Layer 6 of a small transformer language model trained on English Wikipedia (12 layers, counted from 0, width 96).
A neuron adds its activation times its output weights to the MLP's output. To switch it off is to set its activation to zero at one token and run the rest of the model.
A neuron's activation on a vector x is GELU(weights . x + bias), where the dot is the dot product.

Input weights of the MLP neurons that the questions are about. A number n stands for (n - 128) times 0.0057.
n18 (bias -0.237): 90, 143, 100, 93, 175, 121, 142, 144, 85, 100, 82, 116, 169, 134, 51, 98, 199, 163, 124, 176, 137, 99, 101, 133, 146, 106, 99, 123, 95, 93, 62, 127, 114, 139, 187, 117, 74, 68, 201, 83, 137, 88, 78, 117, 196, 134, 180, 128, 123, 151, 106, 154, 96, 184, 88, 196, 105, 139, 160, 170, 154, 95, 146, 79, 127, 234, 108, 60, 68, 108, 160, 51, 98, 161, 159, 118, 111, 29, 226, 178, 183, 125, 175, 135, 185, 110, 133, 122, 102, 133, 128, 158, 130, 127, 232, 117
n34 (bias -0.191): 132, 128, 76, 125, 158, 130, 166, 130, 76, 151, 110, 135, 147, 109, 81, 132, 157, 176, 118, 107, 154, 62, 138, 85, 141, 167, 108, 155, 140, 127, 152, 101, 197, 79, 110, 186, 124, 94, 106, 138, 143, 84, 166, 148, 162, 103, 77, 169, 145, 114, 118, 127, 131, 127, 136, 124, 85, 134, 137, 148, 136, 125, 155, 102, 160, 151, 133, 126, 118, 125, 120, 121, 182, 161, 105, 116, 121, 172, 77, 109, 137, 97, 106, 142, 150, 110, 136, 213, 158, 64, 119, 154, 106, 130, 128, 145
n80 (bias -0.383): 43, 137, 79, 130, 159, 180, 169, 74, 141, 99, 141, 128, 117, 248, 185, 167, 163, 215, 128, 127, 153, 117, 140, 145, 185, 175, 195, 148, 164, 127, 111, 147, 136, 95, 96, 116, 74, 139, 105, 148, 173, 131, 119, 115, 144, 150, 140, 147, 141, 122, 185, 93, 139, 176, 157, 134, 121, 116, 113, 86, 130, 89, 174, 157, 113, 147, 110, 168, 149, 165, 145, 93, 148, 134, 132, 116, 150, 131, 89, 99, 140, 140, 106, 152, 180, 69, 111, 109, 169, 142, 119, 164, 116, 151, 170, 138
n133 (bias -0.103): 174, 93, 151, 137, 155, 154, 123, 170, 61, 174, 139, 184, 114, 118, 166, 141, 196, 144, 119, 144, 216, 84, 133, 51, 69, 80, 100, 164, 120, 117, 139, 116, 97, 84, 179, 54, 98, 86, 126, 183, 145, 133, 152, 155, 120, 106, 97, 78, 167, 91, 125, 149, 115, 180, 143, 169, 119, 177, 119, 128, 144, 144, 137, 123, 121, 166, 139, 127, 130, 136, 79, 103, 167, 97, 141, 152, 90, 99, 149, 136, 118, 131, 124, 132, 172, 165, 110, 97, 118, 169, 107, 138, 165, 123, 97, 127
n226 (bias -0.052): 197, 83, 133, 115, 93, 115, 186, 96, 104, 142, 124, 81, 124, 121, 130, 168, 152, 121, 133, 83, 107, 178, 106, 129, 167, 182, 98, 98, 75, 150, 169, 178, 143, 112, 133, 88, 142, 90, 177, 104, 167, 106, 185, 120, 45, 144, 128, 123, 111, 115, 164, 110, 92, 186, 83, 83, 123, 37, 164, 119, 146, 175, 153, 155, 111, 149, 133, 105, 131, 93, 188, 123, 186, 113, 158, 174, 72, 157, 136, 65, 91, 178, 123, 149, 173, 127, 125, 92, 113, 75, 125, 83, 176, 88, 127, 107
n263 (bias -0.123): 125, 114, 123, 175, 157, 168, 112, 138, 173, 41, 113, 113, 107, 80, 99, 140, 70, 129, 98, 143, 97, 114, 141, 54, 70, 106, 153, 146, 115, 155, 94, 145, 116, 162, 137, 158, 71, 128, 162, 193, 105, 166, 221, 65, 100, 151, 125, 136, 142, 147, 104, 113, 109, 136, 160, 133, 137, 147, 92, 119, 139, 120, 158, 31, 146, 128, 185, 68, 155, 147, 182, 134, 162, 91, 151, 89, 92, 153, 165, 102, 184, 101, 100, 123, 129, 167, 120, 184, 80, 150, 101, 183, 111, 158, 130, 122
n351 (bias -0.159): 149, 129, 113, 87, 141, 144, 135, 157, 96, 133, 100, 177, 139, 125, 131, 132, 108, 120, 120, 167, 175, 94, 119, 160, 152, 97, 124, 74, 77, 149, 84, 78, 112, 146, 137, 46, 179, 105, 149, 164, 120, 144, 131, 77, 118, 158, 147, 111, 130, 148, 72, 133, 93, 109, 87, 155, 167, 125, 140, 113, 130, 143, 140, 124, 142, 136, 118, 118, 125, 88, 98, 104, 161, 106, 133, 145, 91, 116, 145, 136, 120, 153, 118, 133, 176, 161, 82, 94, 148, 136, 127, 118, 117, 108, 192, 84
n375 (bias -0.126): 103, 132, 87, 111, 93, 113, 139, 102, 151, 121, 126, 93, 141, 132, 97, 130, 179, 100, 100, 185, 104, 125, 142, 85, 100, 126, 114, 122, 133, 134, 123, 111, 79, 127, 130, 140, 112, 117, 201, 91, 81, 129, 123, 160, 167, 99, 190, 105, 155, 162, 118, 153, 110, 117, 120, 144, 133, 72, 165, 93, 126, 92, 133, 146, 139, 114, 145, 113, 134, 100, 177, 108, 111, 99, 102, 100, 122, 193, 81, 108, 96, 114, 61, 146, 121, 139, 83, 91, 87, 135, 125, 162, 185, 131, 161, 118
n379 (bias -0.174): 110, 116, 123, 136, 30, 121, 85, 135, 201, 67, 150, 145, 77, 97, 110, 105, 100, 114, 150, 129, 108, 123, 170, 123, 131, 126, 139, 77, 100, 141, 128, 126, 98, 107, 151, 80, 92, 108, 116, 148, 140, 107, 185, 223, 126, 105, 125, 153, 174, 101, 122, 187, 138, 143, 132, 138, 97, 73, 99, 94, 76, 62, 82, 114, 184, 92, 134, 80, 113, 127, 146, 126, 125, 123, 106, 186, 121, 201, 127, 177, 159, 119, 147, 180, 133, 135, 136, 126, 92, 142, 112, 120, 165, 151, 133, 90

Output weights of the MLP neurons that the questions are about. A number n stands for (n - 128) times 0.0063.
n18: 113, 104, 76, 156, 121, 174, 117, 212, 94, 72, 145, 116, 145, 172, 178, 137, 165, 72, 121, 92, 162, 160, 71, 141, 95, 119, 140, 103, 113, 70, 117, 113, 121, 178, 249, 148, 85, 133, 62, 120, 146, 129, 132, 122, 198, 136, 159, 118, 155, 100, 91, 185, 103, 55, 121, 191, 112, 141, 137, 82, 141, 170, 120, 123, 145, 134, 39, 157, 78, 116, 214, 112, 141, 39, 148, 96, 102, 37, 146, 246, 131, 126, 112, 145, 130, 140, 127, 128, 172, 104, 131, 141, 82, 121, 149, 137
n34: 136, 120, 103, 97, 110, 58, 125, 151, 177, 155, 114, 181, 148, 83, 168, 96, 97, 138, 161, 163, 118, 97, 99, 100, 157, 126, 153, 146, 170, 94, 145, 187, 152, 170, 166, 140, 94, 112, 129, 185, 152, 118, 135, 115, 71, 123, 116, 128, 124, 93, 137, 85, 145, 109, 136, 91, 130, 166, 143, 139, 120, 82, 88, 89, 135, 122, 115, 200, 133, 79, 129, 136, 127, 90, 148, 144, 111, 106, 140, 211, 126, 125, 150, 104, 124, 137, 160, 105, 70, 112, 150, 125, 168, 85, 132, 119
n80: 167, 138, 154, 117, 96, 81, 45, 193, 136, 160, 120, 145, 106, 85, 86, 117, 110, 79, 155, 121, 124, 161, 130, 122, 130, 107, 62, 124, 74, 156, 155, 122, 109, 123, 140, 133, 176, 90, 187, 132, 121, 125, 136, 163, 132, 133, 142, 103, 123, 134, 82, 168, 101, 120, 117, 133, 118, 120, 136, 207, 116, 159, 120, 121, 140, 135, 180, 78, 101, 107, 129, 161, 119, 158, 88, 139, 108, 155, 133, 134, 121, 145, 137, 124, 110, 204, 129, 164, 119, 150, 114, 115, 153, 100, 99, 131
n133: 121, 147, 120, 141, 104, 145, 121, 174, 94, 131, 97, 149, 97, 110, 111, 103, 166, 72, 116, 190, 167, 174, 155, 155, 87, 128, 145, 137, 124, 126, 101, 93, 100, 130, 120, 71, 116, 67, 156, 121, 156, 117, 111, 110, 163, 80, 182, 92, 133, 113, 109, 141, 100, 138, 147, 89, 127, 107, 138, 138, 117, 134, 114, 164, 131, 130, 116, 140, 136, 147, 148, 142, 121, 135, 55, 170, 85, 66, 140, 146, 166, 101, 152, 149, 157, 173, 141, 120, 152, 142, 132, 119, 131, 148, 149, 148
n226: 109, 132, 127, 161, 183, 148, 140, 115, 142, 100, 43, 147, 165, 136, 83, 151, 176, 170, 140, 128, 86, 127, 113, 165, 82, 98, 166, 68, 138, 117, 126, 123, 89, 167, 123, 108, 149, 159, 147, 78, 129, 163, 153, 129, 119, 136, 77, 176, 143, 137, 114, 131, 150, 145, 149, 110, 138, 79, 196, 117, 82, 102, 74, 83, 131, 151, 112, 172, 125, 116, 184, 140, 109, 121, 99, 120, 88, 125, 159, 55, 176, 122, 120, 141, 128, 80, 90, 96, 169, 136, 150, 126, 128, 134, 123, 208
n263: 185, 103, 123, 136, 86, 190, 146, 114, 127, 88, 127, 127, 156, 109, 182, 114, 107, 170, 102, 94, 130, 96, 170, 65, 171, 79, 133, 124, 109, 171, 178, 125, 165, 103, 84, 121, 153, 126, 159, 149, 137, 102, 153, 160, 112, 98, 143, 128, 129, 140, 118, 86, 125, 120, 125, 152, 188, 120, 123, 156, 80, 141, 94, 127, 95, 97, 107, 160, 146, 120, 145, 152, 188, 201, 137, 138, 120, 153, 111, 67, 83, 138, 139, 139, 107, 119, 156, 125, 84, 163, 113, 142, 83, 132, 70, 58
n351: 115, 128, 144, 154, 160, 111, 102, 139, 137, 120, 136, 123, 109, 145, 117, 107, 151, 143, 111, 144, 117, 144, 110, 116, 85, 91, 111, 129, 205, 128, 96, 88, 119, 159, 132, 117, 153, 139, 83, 142, 91, 105, 138, 162, 128, 108, 99, 180, 86, 144, 140, 126, 128, 90, 159, 119, 88, 150, 131, 119, 131, 157, 93, 151, 128, 130, 84, 153, 122, 159, 83, 122, 96, 113, 169, 107, 153, 107, 118, 152, 120, 124, 120, 70, 201, 155, 146, 153, 114, 170, 147, 179, 104, 179, 82, 132
n375: 139, 138, 136, 158, 149, 116, 113, 135, 109, 132, 144, 97, 123, 114, 127, 120, 143, 119, 131, 80, 133, 193, 155, 149, 148, 164, 165, 125, 146, 109, 146, 110, 108, 180, 133, 82, 119, 121, 115, 96, 115, 123, 122, 111, 146, 145, 144, 112, 176, 109, 118, 200, 146, 158, 122, 188, 128, 93, 126, 117, 130, 111, 108, 94, 89, 99, 148, 159, 89, 115, 120, 116, 126, 106, 168, 120, 81, 129, 154, 176, 127, 146, 145, 101, 110, 129, 87, 116, 141, 140, 136, 107, 110, 118, 149, 113
n379: 128, 144, 64, 148, 173, 116, 157, 118, 141, 189, 119, 150, 149, 182, 169, 118, 144, 112, 87, 118, 171, 128, 100, 110, 127, 76, 94, 153, 118, 98, 115, 108, 84, 113, 199, 144, 124, 149, 129, 79, 158, 116, 81, 80, 94, 136, 117, 148, 118, 159, 94, 108, 142, 119, 129, 134, 137, 144, 109, 125, 119, 193, 122, 82, 154, 129, 122, 171, 121, 172, 91, 96, 120, 140, 65, 160, 91, 158, 175, 108, 59, 93, 137, 173, 108, 182, 181, 119, 103, 164, 131, 142, 117, 165, 111, 134

Each question names a token from some text and the token that comes next. It shows the vector x that enters the MLP there. A number n stands for (n - 128) times 0.037.

Then comes g, the gradient of the next token's log-probability with respect to the MLP's output, scaled to length 1. A neuron's effect is roughly proportional to its activation times (output weights . g). A number n stands for (n - 128) times 0.0032.

"v", then "ie"
x: 151, 123, 136, 195, 144, 102, 151, 124, 147, 129, 124, 152, 134, 129, 123, 90, 130, 147, 91, 125, 134, 128, 112, 125, 101, 147, 132, 143, 153, 111, 120, 155, 113, 166, 149, 81, 137, 155, 79, 113, 124, 105, 98, 124, 143, 90, 133, 149, 93, 92, 68, 127, 159, 115, 154, 97, 140, 131, 98, 152, 81, 120, 84, 140, 142, 69, 94, 161, 134, 148, 131, 168, 128, 129, 172, 151, 123, 104, 135, 88, 123, 95, 175, 72, 110, 108, 120, 156, 169, 130, 155, 146, 167, 160, 149, 139
g: 128, 104, 143, 149, 119, 198, 141, 140, 137, 137, 190, 149, 150, 111, 142, 153, 56, 117, 97, 150, 127, 106, 167, 63, 108, 161, 148, 128, 127, 111, 141, 85, 130, 117, 123, 147, 95, 145, 116, 86, 78, 140, 123, 99, 117, 113, 91, 169, 152, 108, 137, 63, 132, 103, 148, 79, 154, 134, 134, 96, 88, 116, 206, 116, 58, 120, 196, 79, 147, 139, 121, 134, 120, 142, 162, 125, 135, 202, 197, 109, 88, 167, 144, 167, 139, 121, 171, 127, 147, 131, 108, 97, 134, 106, 153, 60
Which neuron, switched off, lowers the next token's probability most? n133

" States", then " to"
x: 132, 121, 140, 159, 169, 141, 226, 129, 152, 146, 136, 127, 123, 115, 146, 120, 107, 122, 98, 123, 165, 128, 159, 116, 124, 106, 149, 103, 141, 108, 107, 109, 129, 117, 130, 115, 142, 147, 138, 151, 160, 121, 85, 100, 79, 119, 135, 140, 112, 95, 117, 128, 132, 79, 161, 138, 184, 110, 107, 145, 93, 160, 104, 135, 148, 107, 120, 162, 116, 147, 124, 121, 132, 122, 137, 145, 71, 91, 146, 74, 133, 118, 128, 120, 118, 128, 101, 104, 146, 121, 156, 127, 116, 170, 140, 134
g: 138, 93, 178, 149, 59, 90, 149, 134, 180, 110, 143, 160, 105, 105, 147, 152, 143, 62, 133, 166, 160, 139, 117, 151, 53, 194, 197, 108, 141, 156, 173, 143, 138, 126, 128, 119, 93, 143, 146, 155, 116, 139, 141, 155, 113, 91, 134, 133, 98, 80, 154, 95, 120, 159, 120, 160, 124, 118, 131, 118, 93, 113, 154, 34, 134, 148, 107, 206, 48, 85, 91, 110, 164, 116, 125, 108, 174, 99, 161, 148, 118, 134, 118, 109, 87, 118, 122, 105, 140, 122, 113, 154, 158, 100, 166, 133
Which neuron, switched off, raises the next token's probability most? n351

" the", then " princip"
x: 154, 120, 138, 168, 161, 124, 248, 135, 149, 135, 75, 110, 134, 134, 157, 115, 152, 132, 124, 131, 106, 125, 137, 131, 133, 139, 160, 95, 152, 109, 78, 144, 112, 131, 158, 110, 144, 172, 146, 117, 142, 126, 131, 124, 112, 104, 119, 144, 113, 113, 125, 164, 132, 105, 135, 135, 147, 116, 155, 114, 102, 148, 80, 130, 132, 102, 108, 139, 111, 139, 142, 122, 128, 114, 124, 139, 99, 106, 136, 74, 107, 107, 138, 121, 128, 115, 125, 108, 139, 117, 139, 122, 121, 91, 110, 139
g: 98, 155, 146, 142, 142, 38, 110, 142, 183, 115, 120, 149, 87, 165, 149, 146, 225, 140, 170, 118, 75, 148, 71, 164, 83, 115, 154, 155, 103, 50, 184, 113, 153, 97, 114, 121, 91, 126, 175, 110, 129, 148, 164, 127, 56, 115, 109, 145, 147, 121, 97, 116, 108, 129, 117, 165, 146, 133, 118, 155, 118, 53, 145, 83, 110, 144, 130, 118, 157, 130, 137, 125, 151, 101, 119, 101, 128, 149, 159, 117, 106, 125, 72, 165, 132, 123, 152, 82, 158, 88, 161, 152, 173, 146, 145, 148
Which neuron, switched off, lowers the next token's probability most? n226

"-p", then "ro"
x: 152, 124, 133, 183, 134, 91, 167, 118, 122, 171, 81, 107, 124, 152, 127, 107, 125, 86, 84, 135, 128, 128, 148, 146, 112, 102, 168, 84, 168, 102, 114, 127, 104, 133, 116, 123, 149, 150, 126, 140, 164, 144, 127, 138, 99, 90, 127, 124, 107, 99, 106, 168, 123, 124, 183, 137, 149, 135, 102, 132, 134, 152, 82, 145, 135, 71, 114, 128, 111, 133, 136, 126, 108, 126, 112, 164, 143, 105, 164, 86, 118, 150, 137, 123, 118, 111, 123, 90, 180, 106, 159, 141, 141, 130, 128, 136
g: 135, 175, 129, 84, 114, 135, 105, 95, 96, 169, 125, 151, 184, 149, 128, 129, 145, 147, 117, 36, 117, 111, 73, 128, 111, 100, 198, 126, 116, 100, 82, 140, 80, 156, 101, 176, 76, 170, 133, 88, 122, 161, 84, 78, 119, 126, 90, 154, 167, 135, 115, 142, 162, 136, 47, 146, 89, 121, 80, 96, 153, 148, 167, 159, 138, 153, 136, 165, 74, 138, 176, 119, 75, 142, 94, 135, 117, 169, 156, 140, 159, 151, 162, 117, 113, 169, 142, 127, 130, 123, 183, 128, 152, 97, 148, 131
Which neuron, switched off, raises the next token's probability most? n379

" ", then "2"
x: 136, 111, 125, 171, 172, 143, 186, 141, 163, 131, 69, 145, 123, 136, 114, 105, 178, 115, 118, 170, 132, 145, 116, 130, 127, 128, 129, 95, 157, 117, 85, 122, 124, 159, 142, 119, 156, 108, 134, 130, 175, 120, 111, 105, 114, 106, 151, 129, 106, 109, 95, 150, 142, 91, 166, 130, 124, 110, 114, 103, 129, 171, 57, 132, 147, 125, 111, 150, 104, 152, 143, 100, 93, 118, 118, 105, 132, 79, 172, 105, 132, 93, 137, 105, 115, 119, 136, 102, 135, 118, 160, 151, 119, 158, 116, 136
g: 166, 85, 143, 90, 75, 197, 146, 160, 125, 106, 142, 91, 120, 150, 126, 129, 124, 164, 156, 108, 111, 168, 117, 192, 70, 123, 145, 108, 122, 126, 123, 115, 142, 184, 159, 144, 62, 90, 118, 158, 125, 122, 141, 162, 153, 157, 103, 78, 146, 141, 99, 132, 75, 80, 134, 168, 110, 108, 112, 119, 129, 159, 144, 94, 97, 31, 116, 102, 156, 79, 158, 132, 180, 170, 177, 132, 179, 138, 89, 104, 120, 107, 126, 65, 154, 161, 103, 135, 165, 151, 141, 123, 179, 113, 105, 125
Which neuron, switched off, lowers the next token's probability most? n18

"ent", then " three"
x: 146, 110, 163, 156, 174, 138, 172, 114, 142, 146, 102, 77, 110, 128, 167, 110, 120, 122, 127, 107, 139, 140, 125, 149, 129, 162, 150, 128, 180, 113, 71, 105, 156, 124, 136, 132, 111, 156, 146, 129, 137, 102, 141, 144, 92, 85, 123, 125, 71, 95, 159, 152, 145, 101, 155, 136, 100, 120, 145, 141, 109, 103, 100, 167, 160, 91, 95, 148, 124, 150, 115, 127, 96, 141, 151, 114, 111, 114, 127, 102, 109, 120, 141, 98, 100, 106, 123, 109, 176, 168, 176, 109, 127, 145, 136, 96
g: 149, 104, 89, 106, 125, 90, 142, 98, 171, 114, 142, 151, 169, 144, 85, 101, 152, 158, 98, 168, 112, 55, 73, 121, 139, 146, 152, 141, 109, 107, 126, 86, 102, 122, 96, 67, 142, 158, 118, 104, 74, 119, 181, 167, 143, 135, 133, 135, 129, 97, 139, 136, 136, 113, 155, 146, 158, 151, 175, 118, 142, 53, 94, 115, 151, 102, 100, 186, 172, 148, 73, 164, 100, 169, 125, 77, 127, 119, 164, 161, 185, 134, 138, 174, 172, 180, 165, 117, 78, 144, 67, 157, 130, 137, 95, 103
Which neuron, switched off, raises the next token's probability most? n80

" Os", then "born"
x: 161, 99, 115, 150, 139, 141, 185, 119, 120, 168, 140, 168, 121, 130, 168, 92, 121, 139, 99, 125, 133, 114, 128, 122, 116, 129, 148, 126, 146, 131, 82, 118, 133, 163, 106, 121, 116, 115, 86, 123, 160, 131, 69, 109, 162, 85, 134, 155, 121, 105, 140, 169, 92, 101, 163, 102, 157, 107, 125, 126, 127, 169, 84, 131, 141, 104, 113, 169, 128, 144, 110, 122, 111, 115, 161, 105, 98, 137, 137, 60, 122, 136, 155, 83, 106, 110, 110, 140, 152, 106, 166, 136, 152, 149, 137, 163
g: 155, 148, 182, 100, 124, 123, 160, 105, 60, 125, 143, 130, 96, 113, 129, 129, 122, 105, 77, 169, 158, 114, 127, 112, 128, 91, 142, 131, 149, 105, 105, 142, 80, 174, 185, 134, 137, 109, 139, 112, 94, 171, 118, 124, 109, 96, 72, 156, 113, 160, 101, 116, 105, 104, 120, 101, 174, 137, 92, 94, 196, 190, 66, 143, 183, 116, 69, 180, 102, 182, 144, 129, 90, 107, 116, 141, 170, 163, 114, 223, 178, 129, 133, 127, 128, 130, 115, 109, 85, 103, 115, 179, 120, 101, 138, 150
Which neuron, switched off, raises the next token's probability most? n80

" Ab", then "b"
x: 135, 88, 147, 164, 167, 107, 169, 128, 148, 144, 124, 145, 152, 133, 131, 114, 119, 139, 99, 121, 96, 122, 137, 131, 117, 141, 172, 118, 171, 134, 65, 91, 135, 151, 143, 168, 82, 141, 102, 176, 151, 116, 154, 120, 158, 99, 132, 118, 129, 119, 104, 130, 124, 95, 158, 80, 148, 108, 120, 129, 117, 145, 100, 124, 154, 144, 130, 147, 108, 131, 127, 148, 96, 120, 156, 119, 116, 143, 133, 60, 136, 102, 125, 99, 65, 122, 95, 124, 149, 125, 177, 126, 139, 163, 128, 97
g: 100, 147, 148, 103, 161, 99, 127, 114, 104, 78, 170, 117, 162, 119, 169, 109, 209, 175, 155, 148, 133, 115, 121, 169, 114, 66, 109, 120, 127, 159, 139, 104, 110, 157, 121, 120, 165, 109, 149, 176, 124, 176, 148, 159, 100, 114, 80, 152, 85, 115, 126, 96, 112, 121, 92, 112, 189, 107, 183, 155, 114, 138, 124, 161, 141, 141, 172, 118, 158, 124, 83, 158, 116, 160, 148, 134, 93, 147, 152, 148, 82, 41, 93, 129, 76, 115, 106, 191, 89, 138, 129, 106, 62, 163, 68, 131
Which neuron, switched off, lowers the next token's probability most? n263

".", then " Ar"
x: 146, 95, 142, 153, 170, 134, 221, 109, 146, 131, 65, 114, 140, 119, 145, 121, 138, 147, 126, 119, 100, 140, 147, 112, 118, 132, 163, 97, 162, 115, 86, 175, 124, 124, 148, 117, 127, 131, 139, 127, 143, 118, 139, 108, 97, 114, 132, 155, 116, 107, 120, 178, 148, 107, 155, 126, 164, 123, 149, 102, 104, 154, 77, 114, 112, 100, 134, 139, 112, 142, 138, 126, 117, 127, 158, 142, 106, 109, 144, 83, 113, 116, 160, 122, 126, 132, 119, 105, 159, 99, 116, 127, 113, 96, 111, 145
g: 107, 142, 148, 101, 118, 98, 180, 163, 101, 116, 89, 162, 131, 138, 183, 144, 114, 141, 148, 69, 72, 89, 129, 113, 152, 111, 140, 153, 91, 139, 142, 134, 151, 145, 112, 130, 169, 208, 147, 126, 146, 85, 66, 72, 162, 140, 109, 153, 133, 150, 92, 111, 97, 152, 76, 109, 79, 104, 172, 162, 166, 161, 139, 133, 126, 88, 132, 158, 139, 131, 147, 128, 125, 174, 132, 161, 183, 149, 144, 129, 104, 48, 97, 94, 137, 116, 177, 200, 77, 114, 147, 121, 110, 117, 79, 82
Which neuron, switched off, lowers the next token's probability most? n263

"2", then "0"
x: 130, 105, 114, 172, 155, 159, 196, 136, 162, 159, 120, 138, 133, 122, 89, 110, 122, 158, 108, 147, 139, 140, 156, 135, 117, 128, 141, 100, 127, 110, 68, 117, 122, 154, 151, 133, 160, 148, 113, 154, 161, 121, 109, 127, 101, 77, 155, 115, 121, 95, 90, 154, 152, 88, 140, 148, 150, 163, 132, 135, 149, 119, 63, 150, 146, 150, 121, 184, 112, 155, 138, 85, 85, 121, 91, 121, 105, 98, 142, 109, 124, 115, 135, 90, 123, 111, 97, 88, 150, 152, 137, 121, 118, 98, 150, 109
g: 141, 123, 116, 128, 153, 136, 117, 185, 98, 122, 134, 115, 103, 165, 114, 96, 109, 88, 107, 158, 144, 161, 94, 131, 173, 156, 109, 105, 127, 113, 138, 96, 47, 146, 185, 138, 93, 36, 98, 102, 143, 119, 142, 95, 223, 141, 129, 152, 113, 129, 125, 150, 119, 145, 89, 181, 122, 125, 141, 138, 84, 22, 135, 168, 108, 136, 126, 150, 101, 135, 138, 112, 160, 107, 142, 190, 94, 97, 132, 158, 112, 139, 125, 101, 195, 156, 90, 129, 157, 91, 136, 182, 144, 120, 144, 148
Which neuron, switched off, lowers the next token's probability most? n18

" le", then "arn"
x: 132, 112, 144, 142, 187, 141, 189, 103, 139, 169, 113, 119, 125, 131, 119, 57, 133, 120, 130, 141, 104, 139, 123, 140, 115, 131, 142, 107, 177, 117, 76, 134, 105, 147, 152, 143, 117, 144, 155, 130, 176, 120, 127, 127, 136, 88, 129, 136, 110, 110, 141, 141, 127, 102, 134, 183, 124, 128, 127, 141, 136, 120, 48, 117, 108, 85, 114, 112, 127, 138, 104, 126, 105, 152, 145, 155, 116, 80, 142, 107, 91, 133, 136, 87, 156, 141, 131, 134, 132, 110, 197, 120, 115, 125, 125, 157
g: 93, 148, 120, 85, 183, 69, 117, 146, 125, 113, 132, 132, 134, 150, 100, 132, 121, 169, 112, 140, 129, 121, 100, 161, 99, 127, 97, 148, 131, 145, 123, 147, 172, 188, 108, 156, 49, 137, 116, 100, 163, 100, 112, 113, 137, 202, 99, 143, 72, 91, 115, 154, 60, 170, 106, 123, 116, 95, 162, 176, 112, 163, 145, 121, 148, 116, 143, 200, 98, 120, 84, 105, 151, 151, 89, 151, 143, 122, 138, 133, 125, 80, 133, 112, 170, 189, 113, 94, 124, 205, 123, 158, 157, 133, 52, 100
Which neuron, switched off, raises the next token's probability most? n18

" invest", then "or"
x: 163, 101, 183, 140, 172, 133, 168, 140, 142, 161, 133, 125, 86, 143, 130, 104, 136, 139, 110, 128, 156, 125, 153, 127, 113, 135, 158, 105, 130, 95, 100, 141, 133, 113, 131, 107, 111, 129, 146, 112, 167, 133, 79, 132, 118, 77, 117, 138, 138, 60, 98, 165, 127, 89, 159, 181, 162, 125, 107, 142, 106, 130, 107, 135, 137, 81, 115, 166, 145, 133, 102, 120, 109, 150, 119, 134, 110, 116, 127, 83, 141, 120, 113, 117, 121, 113, 125, 120, 170, 91, 172, 119, 149, 124, 116, 142
g: 127, 110, 106, 121, 136, 64, 155, 135, 142, 143, 156, 100, 150, 135, 69, 77, 81, 108, 104, 119, 67, 144, 61, 114, 149, 115, 174, 152, 89, 158, 114, 129, 168, 172, 112, 148, 164, 152, 161, 128, 95, 146, 134, 206, 126, 152, 169, 92, 133, 80, 144, 94, 129, 108, 200, 125, 129, 127, 95, 98, 107, 153, 140, 41, 143, 103, 88, 146, 135, 114, 154, 179, 146, 97, 125, 88, 166, 116, 121, 150, 169, 139, 151, 139, 204, 107, 166, 135, 123, 91, 130, 164, 143, 75, 124, 125
Which neuron, switched off, raises the next token's probability most? n133

" M", then "as"
x: 139, 89, 95, 169, 170, 113, 180, 127, 136, 153, 103, 162, 123, 128, 142, 83, 125, 118, 89, 155, 135, 118, 141, 167, 119, 137, 132, 108, 144, 95, 116, 134, 151, 115, 119, 139, 147, 144, 104, 154, 157, 120, 126, 105, 151, 73, 144, 127, 131, 120, 113, 135, 132, 125, 185, 83, 138, 141, 142, 152, 134, 137, 86, 125, 159, 111, 110, 162, 131, 132, 126, 131, 124, 133, 162, 114, 106, 137, 119, 48, 114, 118, 159, 78, 93, 109, 84, 136, 146, 94, 155, 142, 111, 168, 132, 137
g: 160, 140, 102, 108, 130, 174, 106, 108, 164, 103, 139, 182, 162, 127, 198, 145, 114, 141, 99, 136, 107, 160, 123, 103, 104, 87, 109, 104, 203, 114, 98, 116, 137, 134, 79, 95, 172, 137, 131, 134, 175, 154, 151, 131, 153, 98, 133, 111, 190, 204, 95, 165, 178, 150, 111, 135, 108, 79, 126, 114, 111, 99, 84, 140, 90, 145, 100, 148, 158, 31, 130, 85, 101, 120, 141, 133, 147, 115, 94, 161, 134, 105, 131, 45, 137, 136, 130, 137, 180, 93, 102, 161, 116, 168, 91, 138
Which neuron, switched off, lowers the next token's probability most? n34

" and", then " Sport"
x: 141, 139, 125, 155, 135, 96, 226, 123, 109, 134, 122, 137, 146, 114, 125, 129, 141, 120, 98, 131, 111, 132, 142, 159, 114, 127, 164, 135, 140, 101, 67, 55, 139, 143, 137, 130, 120, 171, 103, 141, 132, 126, 109, 113, 133, 118, 156, 140, 107, 120, 70, 119, 137, 88, 151, 170, 136, 120, 138, 108, 90, 150, 122, 126, 146, 89, 133, 160, 109, 125, 140, 113, 101, 161, 140, 159, 155, 96, 127, 86, 125, 148, 105, 85, 108, 121, 115, 109, 148, 137, 166, 142, 128, 124, 135, 132
g: 130, 136, 131, 118, 113, 185, 127, 150, 68, 149, 123, 93, 137, 97, 120, 86, 156, 155, 89, 162, 99, 59, 87, 164, 93, 183, 145, 134, 132, 165, 146, 122, 75, 129, 122, 118, 147, 59, 107, 80, 88, 153, 145, 154, 206, 90, 141, 127, 175, 129, 109, 137, 103, 143, 162, 135, 151, 181, 100, 79, 126, 191, 113, 165, 174, 85, 121, 152, 146, 113, 78, 85, 103, 168, 174, 81, 178, 136, 134, 116, 157, 129, 142, 147, 127, 112, 131, 119, 93, 181, 134, 110, 136, 147, 102, 85
Which neuron, switched off, lowers the next token's probability most? n351

" States", then ","
x: 133, 115, 140, 153, 162, 138, 226, 127, 156, 152, 135, 127, 120, 114, 154, 121, 107, 116, 103, 128, 165, 131, 160, 117, 122, 109, 154, 106, 147, 111, 101, 110, 126, 113, 122, 124, 147, 150, 126, 154, 165, 125, 80, 97, 85, 114, 129, 132, 113, 97, 114, 131, 137, 78, 162, 131, 184, 116, 107, 150, 96, 161, 98, 132, 151, 108, 118, 161, 112, 155, 123, 119, 130, 122, 133, 149, 69, 95, 139, 76, 138, 117, 127, 121, 118, 127, 107, 106, 134, 122, 154, 133, 118, 169, 134, 135
g: 141, 158, 93, 105, 155, 151, 103, 117, 126, 155, 107, 133, 132, 98, 123, 112, 94, 170, 131, 66, 229, 172, 148, 99, 120, 100, 89, 125, 93, 91, 164, 98, 125, 125, 126, 140, 102, 95, 126, 95, 138, 129, 200, 123, 84, 123, 170, 119, 176, 174, 156, 132, 130, 113, 86, 149, 175, 95, 85, 133, 160, 100, 158, 150, 141, 133, 190, 148, 118, 163, 164, 119, 137, 147, 147, 50, 95, 140, 173, 138, 157, 77, 124, 107, 112, 113, 94, 120, 211, 94, 144, 102, 97, 130, 128, 84
Which neuron, switched off, raises the next token's probability most? n351